Layer 6 of a small transformer language model trained on English Wikipedia (12 layers, counted from 0, width 96).
A neuron's activation on a vector x is GELU(weights . x), where the dot is the dot product.
The model reads these tokens: "ir" "se" "'s" " Australian" " TV" " c" "red" "its" " include" " gu" "est" " appear" "ances" " in" " The" " F" "ly" "ing" " Do" "ct" "ors" ","

The vector x that enters this layer's MLP at each token. A number n stands for (n - 500) times 0.0077.
0 "ir": 579,573,412,593,559,440,372,431,706,669,586,608,443,604,597,241,585,587,492,318,288,536,676,463,463,545,353,491,475,476,589,430,656,514,353,729,655,551,575,630,517,402,547,343,498,539,438,651,532,377,387,460,450,408,578,245,460,385,372,530,583,456,519,399,489,445,573,381,440,389,335,427,486,358,516,582,339,709,585,666,588,536,646,434,476,572,483,518,564,511,492,569,473,511,597,378
1 "se": 521,496,539,604,504,542,427,422,643,818,645,542,495,568,531,386,506,624,526,322,352,605,658,543,477,616,415,518,470,472,676,517,417,540,496,554,496,404,689,550,461,463,529,353,508,475,523,506,505,556,305,530,445,446,518,375,571,490,460,585,550,470,511,359,530,547,575,476,425,602,391,482,354,291,448,645,446,672,544,583,549,510,455,230,415,586,522,373,444,492,459,461,426,618,662,239
2 "'s": 582,506,571,507,525,499,584,438,442,935,576,497,445,411,464,339,466,560,523,378,448,511,536,582,510,492,497,534,477,456,477,486,553,480,470,553,390,523,573,493,537,460,576,510,442,535,505,429,521,524,479,440,568,507,579,384,503,397,413,460,494,490,202,524,452,359,642,556,510,484,403,521,449,576,474,469,536,613,425,498,540,439,645,376,601,433,598,501,490,502,503,561,625,485,586,292
3 " Australian": 448,498,419,539,522,620,449,494,484,906,667,485,530,450,365,511,594,608,416,425,529,552,489,437,528,577,365,455,373,493,602,557,414,441,470,575,630,470,503,554,556,489,532,485,563,576,420,426,505,497,454,386,506,437,574,564,563,268,417,451,627,452,419,486,410,404,574,572,563,579,392,411,522,475,397,463,453,527,484,636,566,554,521,308,599,417,466,532,494,493,451,604,527,605,552,199
4 " TV": 311,446,482,521,506,672,340,503,520,760,724,572,527,428,534,483,564,624,320,485,524,590,591,443,587,505,517,436,494,548,506,563,520,354,295,506,416,566,589,521,395,514,567,470,513,538,426,342,465,553,326,493,670,560,549,203,474,382,543,484,660,533,395,435,703,326,631,637,513,601,341,537,418,530,520,315,481,478,537,602,554,591,555,343,619,508,320,521,473,476,463,477,579,575,590,342
5 " c": 448,331,432,767,643,571,395,566,500,729,774,569,467,532,564,374,559,489,387,470,542,512,493,483,386,560,572,546,449,427,299,509,510,408,378,650,292,526,464,672,442,394,484,529,504,595,587,563,401,416,508,398,854,497,456,524,419,522,313,426,420,485,583,453,555,446,702,591,599,679,446,575,417,422,352,520,594,410,601,614,446,430,407,462,532,446,392,553,499,577,467,619,517,573,347,321
6 "red": 597,511,626,483,430,397,392,485,339,691,665,618,474,496,381,269,495,678,406,363,563,451,626,609,582,285,510,363,426,556,323,276,364,471,453,672,594,370,345,583,480,468,627,348,657,589,454,483,494,580,350,483,614,520,559,440,467,477,570,426,567,555,427,319,555,548,618,637,481,472,648,580,419,424,477,568,405,553,534,398,535,488,466,433,526,553,373,498,472,478,516,628,418,797,611,580
7 "its": 392,389,614,768,427,527,403,393,662,686,682,554,476,558,448,452,467,672,566,371,552,572,569,542,626,573,412,470,575,518,475,442,642,611,350,560,530,669,629,462,533,303,530,370,342,548,602,314,440,562,420,485,426,514,518,391,286,404,363,349,694,544,343,392,578,378,406,403,447,549,530,634,522,463,518,570,475,714,509,425,628,445,499,457,372,659,603,294,560,511,486,503,400,705,439,440
8 " include": 544,449,599,772,403,537,423,438,469,864,495,517,435,442,556,412,438,502,465,515,690,295,566,552,491,578,553,519,510,520,477,469,430,588,475,616,594,430,663,402,526,298,524,591,402,525,382,394,543,616,456,473,492,500,565,560,365,360,386,425,490,480,412,502,549,505,751,500,568,464,496,588,469,508,529,437,426,662,505,404,480,511,580,407,564,373,443,330,440,523,474,571,472,529,570,421
9 " gu": 566,452,572,729,753,509,611,466,276,603,660,659,465,599,468,306,582,646,416,370,221,450,456,510,380,526,360,598,481,520,436,617,278,710,569,571,570,454,373,398,469,398,507,514,530,502,472,555,472,428,622,331,765,682,424,525,346,333,509,455,546,642,632,453,517,395,433,476,549,484,481,526,325,403,746,505,453,313,668,561,454,489,343,400,533,528,559,480,506,721,501,591,552,284,516,452
10 "est": 451,435,555,724,488,520,551,556,342,670,600,527,419,687,554,248,637,687,358,493,367,561,740,445,423,563,379,294,367,624,558,535,606,558,458,523,522,247,573,435,513,632,428,572,520,499,416,485,547,466,261,422,542,413,549,476,558,510,313,369,603,551,443,373,554,282,311,485,540,555,509,519,439,386,616,453,547,476,611,519,628,441,611,490,472,628,503,551,649,491,506,679,220,524,584,499
11 " appear": 678,448,562,575,641,618,342,444,26,540,716,516,403,387,637,526,691,728,397,481,674,570,661,510,512,580,498,388,335,634,400,396,408,842,665,407,448,362,418,606,442,577,514,517,513,584,546,411,544,506,320,462,549,488,514,440,456,355,291,477,656,478,514,338,521,486,517,596,556,473,300,602,444,509,709,457,458,674,586,439,494,576,622,479,498,555,377,542,501,398,428,409,310,453,611,408
12 "ances": 457,479,669,743,607,555,402,366,355,745,697,549,460,596,420,458,580,775,522,394,599,425,534,472,572,519,535,557,518,531,453,512,419,558,616,510,617,565,568,454,484,359,516,335,493,431,543,331,500,466,266,455,503,437,501,416,365,296,283,382,772,555,364,429,706,475,623,449,443,570,597,596,446,319,505,498,431,534,457,445,493,382,527,467,476,583,624,417,550,523,553,618,591,547,549,482
13 " in": 564,465,544,568,545,541,470,336,417,851,447,539,449,508,621,296,486,505,493,524,504,460,373,459,413,531,354,576,402,565,524,467,560,568,515,675,551,418,454,432,507,401,369,603,434,523,456,529,532,595,506,547,644,469,431,491,394,300,470,549,479,524,290,542,626,616,620,635,503,601,632,595,420,454,461,559,492,618,399,463,644,502,599,442,527,453,506,481,444,388,454,613,518,410,386,400
14 " The": 423,387,456,460,478,596,469,503,531,881,565,547,358,506,432,416,458,494,472,300,462,578,495,482,564,405,436,481,572,592,482,532,413,553,599,634,426,461,710,569,585,484,520,467,485,554,378,510,511,481,631,337,701,492,436,451,518,337,441,428,592,516,373,462,552,443,511,493,581,393,385,597,395,522,505,405,581,594,515,649,514,503,587,470,469,503,468,623,431,505,502,549,408,359,659,406
15 " F": 450,525,411,503,615,604,308,477,403,619,673,567,449,527,438,483,526,447,389,423,593,522,559,442,325,464,435,494,453,569,472,551,391,566,310,821,472,545,487,620,621,479,398,558,749,528,391,400,240,547,509,452,709,470,509,363,601,430,565,383,460,533,398,366,498,380,299,503,629,574,630,560,361,482,539,367,568,581,664,593,664,461,533,454,582,509,499,556,499,432,474,618,475,589,399,410
16 "ly": 616,481,658,339,459,539,352,391,527,540,702,399,488,663,591,429,436,549,310,394,551,493,621,556,484,560,438,494,436,552,525,595,424,849,470,564,493,427,674,606,435,467,454,506,534,519,542,554,478,499,358,261,504,596,596,270,561,249,620,517,534,391,251,377,490,554,428,491,460,485,584,472,425,728,509,449,588,293,618,719,526,482,535,517,548,553,360,428,687,342,617,396,276,706,592,454
17 "ing": 544,508,527,525,369,539,362,513,592,763,728,506,480,484,321,544,403,491,451,298,545,503,426,593,615,546,438,500,468,423,522,465,376,718,321,538,481,601,492,345,365,486,607,524,519,457,558,491,507,559,482,377,667,586,573,195,580,337,510,355,537,499,329,441,630,525,449,476,411,709,719,674,396,431,526,463,479,597,574,537,596,546,624,340,445,546,502,542,537,382,529,500,315,584,536,490
18 " Do": 567,445,612,568,686,696,310,536,460,609,726,465,440,491,530,692,554,534,494,432,478,516,504,436,382,526,510,448,675,525,512,590,507,585,504,557,530,509,603,591,514,388,446,432,774,333,482,576,458,634,550,349,572,617,430,207,336,356,454,573,524,497,346,563,501,288,470,475,598,417,579,581,248,402,456,470,445,462,486,619,572,368,646,515,439,553,508,434,567,343,570,627,509,608,446,422
19 "ct": 557,628,605,611,524,692,475,560,572,572,571,563,586,527,603,377,552,684,350,327,608,594,440,471,475,582,549,407,445,405,537,565,485,604,426,633,409,310,497,495,610,402,534,453,472,608,497,542,574,413,414,438,719,428,535,308,319,386,366,444,603,227,290,569,413,406,464,384,493,743,542,583,409,479,586,558,679,397,567,454,556,411,654,383,515,623,556,560,655,264,476,436,142,566,390,535
20 "ors": 491,493,647,690,599,490,396,446,498,653,475,483,384,577,466,405,491,724,554,414,508,439,479,517,699,664,334,526,438,467,626,535,455,601,430,613,447,712,638,401,451,484,561,275,348,413,620,524,499,615,292,520,637,392,564,243,452,338,433,339,600,432,561,619,564,455,558,348,428,552,630,434,449,320,518,571,435,566,546,575,575,482,589,361,478,630,527,378,385,416,486,517,451,758,640,536
21 ",": 426,453,557,643,485,455,392,264,449,887,525,620,498,408,514,425,536,505,455,482,481,475,441,492,538,629,661,420,485,583,613,566,448,474,505,586,514,539,569,555,537,518,481,447,431,442,467,410,484,509,550,487,667,505,561,539,499,395,427,629,419,448,325,428,466,422,521,617,402,438,571,485,438,484,549,484,445,603,481,435,590,471,579,543,482,448,415,373,469,381,575,634,509,496,569,510

Each question shows the input weights of one neuron of the MLP. A number n stands for (n - 500) times 0.0016.

n12: 500,545,520,610,519,419,704,499,402,454,463,657,439,354,408,592,506,573,548,450,677,478,618,370,227,419,559,523,335,509,377,527,563,339,637,257,472,607,275,492,404,573,531,530,376,626,483,404,566,551,470,529,346,522,520,606,365,659,685,504,360,724,445,353,391,532,637,547,502,503,542,623,572,669,427,602,648,591,539,369,416,566,482,435,503,581,410,571,495,650,434,621,713,545,326,447
On which two tokens does it fire most, strongest first? 6 "red", 5 " c"

n237: 590,663,486,450,403,362,485,560,544,508,477,531,544,329,532,642,564,474,607,514,660,338,591,465,533,581,561,621,491,376,572,503,610,383,493,515,552,468,506,542,542,398,550,565,460,469,564,409,564,511,356,403,411,505,439,507,547,336,570,266,344,474,576,499,458,616,496,409,553,503,442,485,167,519,410,540,525,361,468,541,691,514,429,557,686,520,392,646,426,815,548,400,574,514,453,450
On which token does it fire most, and how strongly? 8 " include", at about 0.54

n101: 504,524,579,379,373,445,503,454,518,490,254,360,600,711,619,536,327,607,472,556,417,495,410,199,474,423,629,494,708,545,591,461,513,588,605,421,467,526,559,587,552,505,555,541,419,615,490,740,479,452,478,369,523,498,142,598,684,500,683,330,424,646,426,365,592,454,589,483,376,509,461,528,409,573,400,556,571,697,516,465,467,309,387,559,606,314,369,457,580,465,508,403,606,381,363,500
On which token does it fire most? 14 " The"

n182: 843,547,408,328,397,558,632,485,746,484,464,428,417,415,542,518,454,333,644,660,478,436,371,460,665,528,534,482,552,645,526,416,568,514,484,457,567,328,697,345,442,473,644,552,542,332,436,420,569,486,543,261,532,608,428,488,303,550,541,404,654,455,497,473,516,347,444,518,634,302,427,473,527,478,653,494,595,633,477,542,360,420,549,541,696,507,359,457,428,643,448,503,535,484,602,545
On which two tokens does it fire most, strongest first? 14 " The", 8 " include"

n63: 538,580,429,497,496,490,456,288,594,439,498,458,469,309,575,532,555,390,426,631,425,406,455,475,636,539,397,611,541,584,584,616,587,529,640,517,538,355,619,341,255,777,592,460,417,499,711,507,601,518,554,428,429,268,565,564,567,664,583,592,759,703,448,556,453,391,503,608,471,359,607,275,337,681,512,727,569,574,600,594,504,303,354,374,517,409,325,486,522,667,476,489,457,441,672,420
On which token does it fire most? 1 "se"

n81: 720,669,488,528,516,411,479,637,569,404,493,594,257,378,519,607,377,479,661,649,543,464,568,542,402,337,406,554,375,511,428,486,525,544,603,428,591,419,544,410,532,590,395,469,607,559,523,451,755,438,441,499,482,491,518,572,594,557,502,531,397,437,616,496,446,486,628,304,419,452,768,565,377,528,720,683,437,500,456,453,509,341,498,524,381,412,595,551,577,719,308,348,378,398,339,398
On which token does it fire most, and how strongly? 9 " gu", at about 0.15

n29: 465,446,572,603,326,429,527,549,540,401,448,341,545,500,696,574,415,477,478,606,646,319,547,400,429,564,538,550,410,411,478,583,430,379,441,465,422,528,384,446,515,517,558,627,526,366,516,449,677,633,479,293,416,250,509,512,417,450,333,556,588,491,549,612,568,597,532,469,339,580,670,475,378,535,314,894,612,635,565,294,470,493,527,464,513,699,600,478,577,570,279,625,456,549,399,395
On which token does it fire most? 19 "ct"

n55: 611,622,448,537,602,421,513,454,575,460,537,509,417,553,373,448,631,463,556,647,503,572,461,499,355,448,715,496,531,517,678,504,552,454,542,380,459,627,555,633,543,457,679,601,493,459,529,354,618,587,551,357,461,509,482,378,390,466,588,548,623,598,661,573,496,373,637,486,445,625,630,498,652,515,444,477,466,348,317,467,519,386,437,477,565,569,457,341,567,583,434,498,573,421,630,407
On which token does it fire most? 12 "ances"

n54: 620,391,321,370,175,473,564,545,480,547,477,543,543,511,252,522,565,646,645,527,454,446,496,431,660,625,522,298,440,510,604,713,553,532,545,380,539,512,372,555,573,620,526,679,483,637,444,565,544,598,366,581,450,571,448,451,600,547,527,525,500,579,521,461,479,446,677,385,486,337,724,597,518,694,580,542,553,452,640,500,409,323,479,467,532,345,514,623,355,622,185,476,711,427,373,290
On which two tokens does it fire most, strongest first? 3 " Australian", 2 "'s"

n214: 614,372,285,346,277,329,591,443,530,562,429,554,526,513,614,605,435,277,389,438,538,537,514,567,467,354,543,547,645,384,564,538,609,357,524,487,434,483,382,366,599,533,485,488,412,414,543,647,355,492,399,331,556,481,529,497,547,705,737,503,536,508,495,554,294,518,597,397,599,480,552,410,436,599,370,488,489,620,512,519,531,527,500,562,524,410,509,424,554,741,387,579,563,495,559,503
On which token does it fire most? 2 "'s"

n40: 508,389,487,559,333,453,556,412,486,380,491,473,478,289,287,783,337,604,514,450,687,534,486,578,398,535,433,530,459,409,497,670,525,427,570,473,432,404,436,621,392,781,533,445,414,502,514,425,503,411,493,524,546,485,248,640,601,535,657,465,604,484,467,321,620,366,710,575,560,476,597,594,337,489,579,573,586,573,442,424,504,354,473,418,445,240,608,626,444,597,543,360,449,360,508,461
On which two tokens does it fire most, strongest first? 11 " appear", 14 " The"

n122: 437,328,461,355,444,334,625,388,503,504,360,430,463,259,490,568,522,542,409,582,427,597,572,287,595,441,681,536,555,523,498,799,729,293,487,510,562,527,663,583,402,696,678,499,461,593,502,564,527,387,610,680,405,504,532,571,519,465,514,432,486,586,467,387,434,588,562,478,471,447,474,433,406,560,592,586,314,772,528,189,384,615,503,503,469,374,419,506,513,402,553,461,818,365,475,399
On which token does it fire most, and how strongly? 21 ",", at about 1.5

n239: 549,535,476,394,207,572,607,463,534,411,512,442,763,589,399,375,547,533,495,587,426,490,517,519,578,590,634,469,611,593,644,502,574,465,501,269,609,403,537,438,304,681,482,359,584,505,596,464,471,666,505,414,510,440,417,451,590,595,586,419,663,553,465,600,436,599,380,420,382,489,466,299,582,624,591,554,505,544,360,505,482,568,563,439,419,472,435,454,490,572,502,500,567,510,634,653
On which token does it fire most? 16 "ly"

n27: 647,607,353,475,425,423,620,484,414,503,502,583,302,476,416,534,409,573,566,539,495,407,514,525,354,520,600,574,656,558,612,448,670,369,580,480,331,507,513,502,676,334,333,419,491,484,589,588,549,457,600,450,376,475,470,472,456,549,543,616,597,662,603,291,503,585,523,501,377,361,618,538,545,519,543,388,666,491,432,489,666,411,465,398,509,524,520,461,647,696,296,407,533,513,561,569
On which token does it fire most? 7 "its"

n133: 635,505,431,408,501,560,590,407,498,522,422,526,481,376,435,550,518,657,508,523,575,537,386,459,580,495,532,481,591,678,638,584,525,414,449,382,322,476,586,555,475,606,683,311,367,626,473,538,469,495,465,550,495,498,548,679,641,550,578,396,361,615,482,254,547,469,528,541,444,520,382,639,471,551,700,509,388,635,601,449,467,441,421,685,557,590,423,352,559,373,549,373,776,318,213,404
On which three tokens does it fire most, strongest first? 21 ",", 11 " appear", 4 " TV"

n48: 625,498,423,408,607,429,486,416,562,394,367,393,425,349,384,601,349,578,361,626,378,529,369,405,442,352,415,432,484,502,666,519,409,404,476,581,387,425,569,404,530,508,458,453,688,682,480,661,427,579,601,426,520,351,415,560,599,446,722,423,396,674,474,583,312,539,620,530,371,508,501,582,340,491,493,500,459,486,570,496,339,680,613,622,591,367,407,619,593,566,506,448,544,432,416,478
On which token does it fire most? 15 " F"

n69: 616,493,494,385,454,403,492,438,761,532,500,430,409,380,454,492,615,579,494,572,607,336,407,526,599,316,655,597,314,506,576,584,503,512,452,424,567,573,450,347,641,476,478,494,419,310,747,385,627,340,543,537,467,589,397,496,373,493,473,583,531,438,561,476,429,495,444,474,415,603,383,338,366,550,342,541,637,429,538,500,630,459,538,579,519,722,445,515,625,512,568,561,545,539,607,370
On which token does it fire most? 16 "ly"

n168: 343,408,455,487,556,730,465,593,483,350,349,423,387,279,470,471,493,592,308,642,612,362,468,488,240,376,429,751,494,515,561,582,508,482,475,498,419,306,653,469,599,683,567,313,409,541,425,509,579,589,667,392,408,480,416,518,504,462,716,661,636,513,507,536,642,443,456,611,422,436,513,457,450,544,493,623,596,630,569,409,561,556,269,443,442,532,587,548,448,222,609,563,587,452,421,274
On which token does it fire most, and how strongly? 13 " in", at about 0.84

n173: 563,427,470,569,436,490,564,461,593,448,456,484,509,227,390,788,471,470,692,619,435,459,583,589,490,548,540,543,479,476,528,537,481,197,585,511,687,459,452,506,447,685,492,487,360,629,554,517,585,597,487,184,503,526,320,441,564,532,643,448,512,457,439,413,400,487,465,598,414,511,494,202,364,407,392,640,453,633,682,396,564,391,397,483,537,462,719,484,400,588,507,666,732,373,509,535
On which three tokens does it fire most, strongest first? 3 " Australian", 21 ",", 2 "'s"

n4: 514,510,530,451,490,559,518,529,578,188,508,399,475,692,453,661,300,491,657,553,548,524,553,528,305,504,566,413,648,638,673,610,493,421,522,495,403,486,478,591,348,406,535,258,430,539,625,571,573,504,623,483,511,211,411,470,414,520,344,473,665,492,614,528,425,567,502,365,501,562,527,618,568,495,555,562,352,386,420,485,523,605,381,488,531,432,587,617,569,393,391,422,633,550,506,688
On which token does it fire most? 20 "ors"

n38: 405,657,670,457,620,641,656,593,550,494,356,591,469,307,434,525,400,566,425,680,382,413,335,430,353,384,558,494,569,594,465,669,574,518,526,431,517,474,279,564,432,586,387,562,380,682,410,579,543,424,432,525,284,343,524,672,630,489,560,462,482,558,505,237,484,531,731,314,608,501,511,531,599,555,480,590,469,732,630,474,436,534,623,587,517,520,508,465,779,424,259,555,528,411,381,598
On which token does it fire most, and how strongly? 13 " in", at about 0.12

n205: 409,579,252,423,410,504,677,521,716,462,562,506,477,281,327,456,519,371,480,417,439,496,561,560,669,237,531,697,742,549,520,472,595,483,548,375,509,571,491,355,470,502,683,533,301,671,418,457,539,601,422,529,346,534,546,489,633,592,509,492,585,388,458,474,443,629,473,385,398,465,317,404,368,533,502,666,560,503,431,489,583,507,466,517,535,425,476,291,587,305,561,671,659,513,678,510
On which token does it fire most, and how strongly? 2 "'s", at about 0.93

n235: 600,478,499,358,246,654,656,422,559,488,339,552,554,513,266,493,583,516,649,558,694,570,425,445,355,497,394,528,636,527,498,740,597,368,682,384,279,404,445,631,488,736,476,470,459,440,500,438,659,401,370,554,524,350,670,496,463,443,429,598,564,807,474,460,532,591,528,530,588,578,646,711,466,427,460,583,424,542,431,390,590,551,467,388,473,422,361,542,626,402,399,511,627,471,337,458
On which token does it fire most? 13 " in"

n66: 517,510,604,352,448,259,383,427,611,515,434,482,645,572,586,687,390,404,482,427,382,381,442,349,633,565,648,425,538,710,606,632,537,468,655,412,486,549,589,414,518,707,673,544,387,398,598,455,698,432,633,353,398,383,548,465,663,730,450,442,499,515,631,583,446,288,489,434,436,466,364,572,375,463,506,603,391,633,430,571,412,543,539,426,544,541,734,511,267,710,547,505,490,586,620,417
On which token does it fire most? 1 "se"

n103: 404,413,566,546,460,340,493,452,521,501,297,410,335,697,592,528,496,456,479,472,662,273,486,456,454,408,636,743,475,562,516,581,653,604,690,434,498,345,588,514,544,812,579,644,323,463,361,400,644,481,521,415,452,603,536,805,657,506,512,480,361,631,410,466,320,513,697,547,474,265,482,570,570,810,494,715,414,593,346,324,477,622,353,554,412,381,431,641,456,528,445,495,395,170,366,494
On which token does it fire most, and how strongly? 8 " include", at about 1.9

n119: 400,604,304,181,455,290,652,438,670,517,430,604,447,207,514,417,492,390,471,664,662,409,600,443,579,341,589,439,637,551,479,626,575,320,580,414,393,333,650,492,644,538,745,574,750,506,546,653,770,674,565,468,436,547,520,539,530,473,703,519,418,510,495,401,591,426,359,619,293,546,616,323,289,506,444,439,416,443,474,659,554,351,531,558,560,275,526,518,428,440,444,485,670,444,457,472
On which token does it fire most? 2 "'s"

n107: 585,596,482,594,291,566,562,412,577,426,376,638,552,477,558,443,344,571,565,454,575,352,393,590,570,409,493,478,522,295,517,451,623,361,590,393,557,363,530,409,498,439,553,498,510,574,498,453,532,375,475,516,490,272,316,680,527,492,711,544,533,462,565,409,277,672,401,349,527,564,497,261,529,596,605,692,586,492,486,482,588,318,533,473,629,436,612,572,405,541,520,536,499,496,557,570
On which token does it fire most? 19 "ct"

n132: 425,539,468,348,335,557,404,526,718,486,531,441,458,494,416,440,504,550,348,465,370,401,360,436,420,539,485,597,604,384,663,563,427,413,487,533,482,489,610,478,596,518,484,438,583,520,553,554,589,504,564,374,448,530,467,462,690,615,530,444,282,427,494,747,582,344,513,515,576,533,666,456,225,512,416,560,514,575,478,454,445,498,285,430,577,630,496,647,521,514,353,331,458,430,580,539
On which token does it fire most? 17 "ing"

n166: 517,430,400,494,349,499,471,561,576,315,510,668,423,443,410,534,435,548,525,649,572,452,547,487,473,389,398,395,589,500,384,578,507,469,573,370,446,603,616,636,489,600,506,281,686,505,635,699,523,598,383,485,569,524,317,811,631,444,675,379,437,581,383,419,627,555,546,588,273,557,419,218,522,605,337,459,521,512,576,500,409,732,496,652,549,416,293,408,634,661,392,426,582,334,321,387
On which token does it fire most? 5 " c"

n230: 401,462,403,480,544,739,598,580,646,452,458,549,433,726,633,638,513,481,536,446,329,482,604,343,190,434,507,496,448,789,485,430,667,657,554,245,361,515,508,551,652,617,569,494,337,506,388,534,442,584,497,310,377,417,591,571,692,601,645,511,447,649,463,583,398,379,510,422,532,285,657,657,343,702,477,717,332,468,474,445,509,684,572,459,575,431,443,597,599,516,270,362,567,288,397,357
On which token does it fire most? 10 "est"

n199: 378,436,486,499,598,622,603,610,597,430,521,489,355,524,593,501,438,224,465,475,490,629,671,652,521,394,385,487,433,554,533,582,562,524,808,455,629,512,498,534,394,504,599,566,555,534,491,605,534,529,638,350,194,497,475,686,442,536,682,366,465,493,369,361,323,497,571,475,549,509,594,495,425,493,319,538,468,667,507,406,464,635,537,244,479,395,440,605,724,404,454,427,586,207,576,374
On which two tokens does it fire most, strongest first? 14 " The", 3 " Australian"

n140: 496,449,651,568,590,510,468,581,519,456,454,520,611,547,527,498,606,568,262,497,477,471,572,412,546,401,742,250,642,595,536,557,743,304,536,456,506,415,454,531,465,530,442,494,415,685,478,524,396,543,436,616,315,641,418,482,503,476,727,433,448,561,493,470,516,572,563,368,394,362,493,582,481,607,432,575,465,458,471,364,486,621,341,616,598,471,461,484,512,695,410,551,588,357,276,518
On which token does it fire most, and how strongly? 4 " TV", at about 0.25

n85: 621,410,524,479,426,378,586,598,763,543,535,460,491,356,607,384,550,524,385,664,335,464,571,346,131,436,423,617,638,565,671,555,573,331,522,514,368,549,704,721,491,303,747,331,553,693,423,384,549,290,555,312,164,325,455,531,346,547,584,295,440,536,490,280,441,412,607,487,434,523,399,474,315,492,562,750,516,898,426,267,490,608,477,695,521,701,412,505,530,574,564,566,652,371,561,264
On which token does it fire most, and how strongly? 0 "ir", at about 4.9

n19: 435,681,539,500,519,373,484,473,526,351,413,211,401,464,452,699,339,277,556,414,486,432,361,526,570,466,496,391,624,428,556,589,301,647,439,497,312,479,638,348,442,652,645,630,494,602,500,578,685,658,522,391,449,519,566,492,652,537,479,331,475,630,524,435,563,515,607,481,534,399,635,481,590,585,563,570,487,550,339,510,503,394,503,482,699,400,370,706,454,513,271,509,536,458,471,648
On which token does it fire most? 17 "ing"

n187: 493,304,485,519,343,373,485,514,741,493,445,489,691,260,379,587,471,339,347,406,390,403,353,510,679,473,528,499,468,546,547,412,502,481,614,459,333,606,599,448,552,617,742,607,551,465,414,380,434,433,658,560,510,634,436,473,622,740,673,602,253,317,709,419,434,388,339,650,470,413,476,435,587,580,579,609,564,541,318,481,416,367,479,603,808,655,389,502,525,678,355,477,567,443,563,644
On which token does it fire most, and how strongly? 21 ",", at about 0.26

n125: 694,433,566,268,563,567,603,500,563,441,371,281,590,497,464,408,424,525,505,589,392,392,476,550,359,427,479,631,478,408,550,629,434,482,637,250,487,351,617,483,403,597,701,464,545,535,533,546,710,573,496,263,500,419,387,404,570,557,709,471,607,803,480,494,520,394,553,627,605,605,633,598,437,487,449,279,458,530,436,574,532,302,424,561,612,421,628,527,629,418,545,463,566,506,507,390
On which token does it fire most? 16 "ly"

n236: 544,411,382,509,428,662,538,622,489,532,470,294,526,543,433,460,471,658,654,551,331,426,638,503,470,343,456,464,617,435,492,507,698,584,467,312,359,300,560,467,492,554,548,406,507,460,517,477,561,560,387,478,481,657,450,687,646,412,509,406,277,558,546,394,493,428,480,343,507,650,527,556,451,612,462,687,408,507,521,360,546,363,447,597,669,699,334,572,585,573,556,467,789,392,602,546
On which token does it fire most, and how strongly? 10 "est", at about 1.3

n23: 637,629,492,386,380,309,563,492,523,348,526,427,507,587,367,478,499,490,465,351,515,522,361,465,541,506,473,416,710,530,505,433,604,430,534,424,575,295,368,479,478,471,447,415,337,486,637,723,534,593,480,412,561,393,491,500,621,481,586,523,651,653,525,581,577,656,635,506,494,534,557,424,519,604,420,466,298,562,617,532,644,526,311,519,585,426,491,470,503,463,426,371,552,573,438,409
On which two tokens does it fire most, strongest first? 6 "red", 16 "ly"

n71: 488,697,625,340,496,454,700,576,594,334,371,413,527,213,678,341,472,456,381,691,561,301,590,509,426,426,457,585,606,486,568,668,357,595,677,383,353,434,547,539,387,698,515,430,711,586,527,558,535,282,548,449,443,498,391,504,666,489,756,467,375,680,468,549,545,589,616,371,556,512,478,488,373,455,557,595,492,371,260,631,458,506,493,726,585,519,612,353,595,621,494,495,668,488,581,316
On which token does it fire most? 16 "ly"

n152: 517,343,298,551,255,440,494,674,576,426,463,284,501,490,353,538,493,525,665,513,559,528,533,549,422,478,559,377,639,534,631,432,475,600,480,477,523,428,403,470,603,439,484,385,382,661,416,409,524,569,434,430,339,555,496,586,499,504,693,502,353,530,607,470,595,658,514,440,509,491,710,549,343,646,432,569,749,594,392,450,289,686,513,566,441,553,508,400,492,723,403,567,548,360,476,630
On which token does it fire most, and how strongly? 8 " include", at about 0.18